Layer 5 of a small transformer language model trained on English Wikipedia (8 layers, counted from 0, width 64).
A neuron adds its activation times its output weights to the MLP's output. To switch it off is to set its activation to zero at one token and run the rest of the model.

Output weights of the MLP neurons that the questions are about. A number n stands for (n - 500) times 0.0013.
n27: 572 600 342 560 401 451 479 727 459 329 469 604 524 678 388 507 488 527 501 536 305 190 515 544 704 536 374 646 733 308 439 484 453 436 331 409 706 530 645 650 885 705 491 540 368 416 488 335 629 179 720 300 276 481 374 391 326 587 393 471 525 802 638 515
n43: 440 352 607 494 716 490 446 638 331 606 460 575 495 341 314 513 442 640 396 441 364 568 574 430 529 575 695 593 571 476 376 285 594 362 343 468 487 582 728 641 798 616 506 281 528 576 460 504 471 575 343 304 657 419 282 654 484 589 309 401 525 660 473 751
n49: 450 608 681 575 462 456 553 557 671 628 397 413 475 589 665 547 594 378 303 576 402 844 434 383 241 579 384 429 602 206 523 419 379 661 465 291 509 348 369 610 573 488 712 401 422 514 552 494 707 503 589 415 296 416 510 321 453 528 396 652 564 591 667 564
n60: 491 572 573 418 456 529 442 536 545 340 246 350 704 487 449 540 620 634 594 349 385 299 313 643 491 513 447 503 380 517 660 620 604 241 543 575 707 595 411 318 257 605 734 451 706 615 457 494 565 603 498 406 575 554 594 611 394 453 452 601 407 502 431 493
n69: 325 285 287 420 446 540 290 571 623 415 584 389 503 448 380 608 290 498 661 604 574 297 535 586 695 556 602 661 323 605 495 339 373 278 624 520 480 545 776 461 605 667 589 336 388 761 662 530 596 559 559 489 352 485 520 706 757 419 440 622 450 327 340 329
n87: 649 487 458 272 540 586 565 594 650 438 459 537 459 425 541 459 448 687 411 490 472 364 278 324 522 614 522 710 413 349 544 363 454 540 487 599 677 788 681 345 795 438 443 637 579 469 473 557 354 589 414 511 278 410 568 510 364 582 693 583 527 443 484 67
n93: 602 576 416 624 501 467 510 484 396 361 677 486 443 613 240 468 469 455 619 684 713 379 623 593 669 635 514 531 636 479 367 409 320 477 672 399 351 514 547 355 457 764 463 391 569 243 575 500 476 483 379 651 383 403 413 568 462 338 473 565 674 536 563 437
n108: 558 721 500 475 717 407 592 546 588 611 480 360 513 392 530 664 494 350 204 432 497 619 583 479 484 598 458 695 421 579 527 518 361 518 378 483 442 440 457 537 253 561 507 243 492 570 690 566 374 425 365 414 487 390 766 481 397 537 582 532 566 518 715 471
n123: 618 536 494 393 679 785 331 394 361 454 429 311 310 559 527 379 545 564 328 525 362 570 492 512 480 401 259 587 542 550 751 504 613 258 394 568 598 639 606 466 414 481 742 558 549 459 561 612 782 330 425 505 493 552 490 503 364 516 416 435 455 600 489 463
n143: 565 530 391 426 410 325 402 426 349 380 640 375 440 601 588 472 543 325 494 682 517 369 399 570 352 575 438 682 769 747 480 527 397 385 377 346 491 596 485 549 503 646 546 468 467 337 501 662 358 678 720 399 524 447 414 713 539 332 742 476 506 652 436 517
n147: 568 580 688 531 426 525 717 358 452 519 513 422 523 367 406 432 445 586 375 588 727 526 482 359 580 651 262 555 570 390 619 534 519 474 493 653 432 485 190 546 609 353 346 353 693 633 751 510 401 379 491 518 519 427 478 356 379 576 369 510 555 549 552 583
n163: 512 510 767 504 481 751 535 380 610 401 761 550 320 457 435 569 443 709 406 475 545 427 506 241 484 539 508 650 460 382 375 746 399 534 738 487 75 395 526 386 540 474 551 518 437 604 178 492 578 547 433 553 537 560 541 331 841 560 477 364 786 231 302 317
n171: 375 576 640 504 278 522 537 431 962 487 467 342 573 230 365 457 465 533 532 636 507 456 541 661 771 372 550 499 684 589 469 336 393 516 454 514 442 499 627 511 450 335 735 446 480 395 492 315 677 485 506 587 542 644 446 404 311 461 512 568 280 463 646 412
n173: 602 258 444 468 664 670 332 476 345 623 456 574 439 741 519 716 477 729 378 225 377 492 525 476 559 632 417 567 377 439 641 640 365 556 341 683 613 399 512 536 447 558 424 565 417 531 575 472 517 353 515 344 485 450 617 665 416 557 579 431 501 476 354 501

Each question names a token from some text and the token that comes next. It shows the activations a of the neurons there, in the order above. A number n stands for (n - 500) times 0.0069.

Then comes g, the gradient of the next token's log-probability with respect to the MLP's output, scaled to length 1. A neuron's effect is roughly proportional to its activation times (output weights . g). A number n stands for (n - 500) times 0.0011.

"vi", then "ous"
a: 623 488 835 495 557 475 494 585 792 499 483 515 500 498
g: 524 327 609 399 648 397 324 462 553 653 679 405 262 572 506 642 434 495 484 492 372 377 273 566 428 503 371 443 544 595 419 483 295 547 565 290 745 640 544 468 541 592 533 331 577 533 429 649 577 682 351 533 399 536 628 522 645 330 598 454 614 475 575 563
Which two neurons, each switched off alone, lower its probability most, in order? n49, n123

",", then " "
a: 484 591 598 660 478 533 494 477 605 498 483 494 484 491
g: 404 515 560 627 303 664 448 509 279 449 542 570 593 654 331 354 591 418 607 449 520 600 372 441 640 424 503 703 562 612 796 602 652 514 612 372 434 644 556 516 498 535 378 516 588 653 587 428 370 414 434 464 379 633 512 279 323 541 451 379 297 436 476 485
Which neuron, switched off, raises the next token's probability most? n49

"sh", then "r"
a: 488 488 500 485 482 496 490 481 476 482 505 499 479 477
g: 410 473 399 291 412 631 569 493 634 506 585 432 565 396 313 374 516 506 476 728 722 454 494 286 374 559 617 609 493 590 509 416 572 213 671 635 480 546 466 422 517 441 408 338 633 409 540 505 488 429 704 540 411 766 474 410 496 524 289 530 614 591 490 618
Switching off which neuron hurts the next token most? n173

" sup", then "pl"
a: 479 478 477 500 703 545 692 476 499 478 481 489 500 495
g: 503 720 393 499 621 513 394 385 573 251 190 405 486 551 521 472 647 493 694 617 685 351 393 519 482 468 515 308 642 470 443 360 309 553 478 246 555 555 577 463 492 524 700 404 520 534 517 572 614 474 560 678 393 608 563 529 656 406 531 442 398 641 534 414
Which two neurons, each switched off alone, lower its probability most, in order? n93, n69

"es", then "."
a: 479 497 498 499 497 494 771 594 479 496 491 500 497 498
g: 545 508 474 512 543 400 627 367 416 617 570 562 277 465 676 445 586 553 608 563 603 474 535 577 658 572 534 452 355 443 657 440 415 292 595 397 578 350 473 244 188 423 578 324 525 494 505 295 680 472 390 604 456 450 478 544 360 647 664 507 603 651 589 615
Which two neurons, each switched off alone, lower its probability most, in order? n93, n108

"ro", then "op"
a: 500 749 497 499 496 871 554 476 479 479 699 500 477 540
g: 354 298 683 589 788 513 437 507 631 393 571 411 655 548 484 303 622 386 465 522 387 378 492 613 495 541 466 547 568 557 404 499 482 521 401 499 373 548 647 280 581 501 320 526 623 623 526 541 713 653 328 469 606 371 475 563 532 387 674 497 301 312 426 596
Which neuron, switched off, raises the next token's probability most? n147

" h", then "a"
a: 489 477 500 476 500 489 476 484 498 488 483 500 497 477
g: 547 520 401 597 454 522 578 482 475 432 493 363 616 466 365 813 517 447 597 503 411 508 293 723 573 608 325 623 467 518 407 640 351 434 527 667 550 408 435 578 504 482 324 494 469 410 500 762 520 573 660 600 350 605 643 392 441 464 407 621 328 348 597 270
Switching off which neuron hurts the next token most? n43

",", then " or"
a: 476 518 635 539 476 549 496 477 670 500 476 495 485 479
g: 455 382 581 436 590 603 430 380 354 473 558 576 630 514 393 482 417 382 607 320 371 451 389 471 378 520 387 394 562 613 507 520 676 508 335 609 589 668 710 223 536 438 616 593 602 794 507 499 606 440 432 700 445 534 333 620 477 417 329 561 373 472 675 554
Which neuron, switched off, raises the next token's probability most? n49

" United", then " King"
a: 532 488 491 500 567 482 497 496 478 479 500 554 487 495
g: 304 415 382 478 492 640 538 397 583 461 549 425 638 713 664 435 269 619 513 499 567 657 635 570 450 717 617 687 472 502 430 531 536 436 645 381 380 554 525 559 530 473 426 603 233 387 384 448 329 648 399 597 379 481 519 615 506 315 515 682 485 494 371 317
Switching off which neuron hurts the next token most? n69

"et", then "ition"
a: 500 475 486 493 477 497 496 809 500 499 500 491 482 500
g: 417 753 498 312 521 568 355 429 540 396 377 443 561 564 552 228 421 490 484 267 362 449 473 412 259 426 648 400 564 424 646 582 665 767 614 419 635 552 511 521 436 266 324 489 524 464 507 539 501 603 504 578 534 624 452 567 423 570 593 546 564 644 601 641
Which neuron, switched off, raises the next token's probability most? n108

"ampionship", then "s"
a: 482 498 481 498 951 494 497 478 649 628 475 693 483 498
g: 617 673 464 527 372 377 617 335 540 512 368 522 662 369 495 431 734 245 588 683 534 659 281 434 411 488 602 457 719 401 453 582 417 317 570 629 557 635 587 460 474 384 432 544 529 468 484 481 417 407 609 614 269 666 448 497 510 464 443 493 564 314 493 674
Which neuron, switched off, raises the next token's probability most? n69

"l", then "ong"
a: 491 493 500 497 486 653 485 497 494 490 476 478 499 513
g: 477 607 640 760 683 392 474 520 470 362 538 476 303 490 548 480 478 644 361 493 385 449 410 552 558 458 452 517 469 562 591 554 515 508 638 295 698 507 593 595 783 458 508 420 676 381 550 245 495 537 662 341 500 506 490 345 309 566 448 576 346 631 392 332
Switching off which neuron hurts the next token most? n87

"8", then "%"
a: 476 500 505 487 476 480 479 486 481 494 490 477 499 499
g: 455 404 591 394 398 362 514 595 618 614 326 408 406 408 631 521 635 427 616 261 539 512 476 475 557 340 621 343 411 547 578 640 633 547 386 487 444 561 527 360 649 593 283 376 374 771 511 559 607 675 438 653 596 514 430 571 534 557 476 249 440 701 455 416
Switching off which neuron hurts the next token most? n93

"ity", then " and"
a: 475 494 479 497 478 565 500 544 718 500 479 499 526 499
g: 485 458 426 539 459 775 529 283 483 471 520 568 452 453 588 432 514 468 570 455 503 737 452 618 333 612 442 671 534 595 537 654 444 331 253 340 628 570 356 517 470 563 573 566 479 357 598 582 620 517 526 410 676 361 641 281 291 334 609 326 587 501 576 497
Switching off which neuron hurts the next token most? n123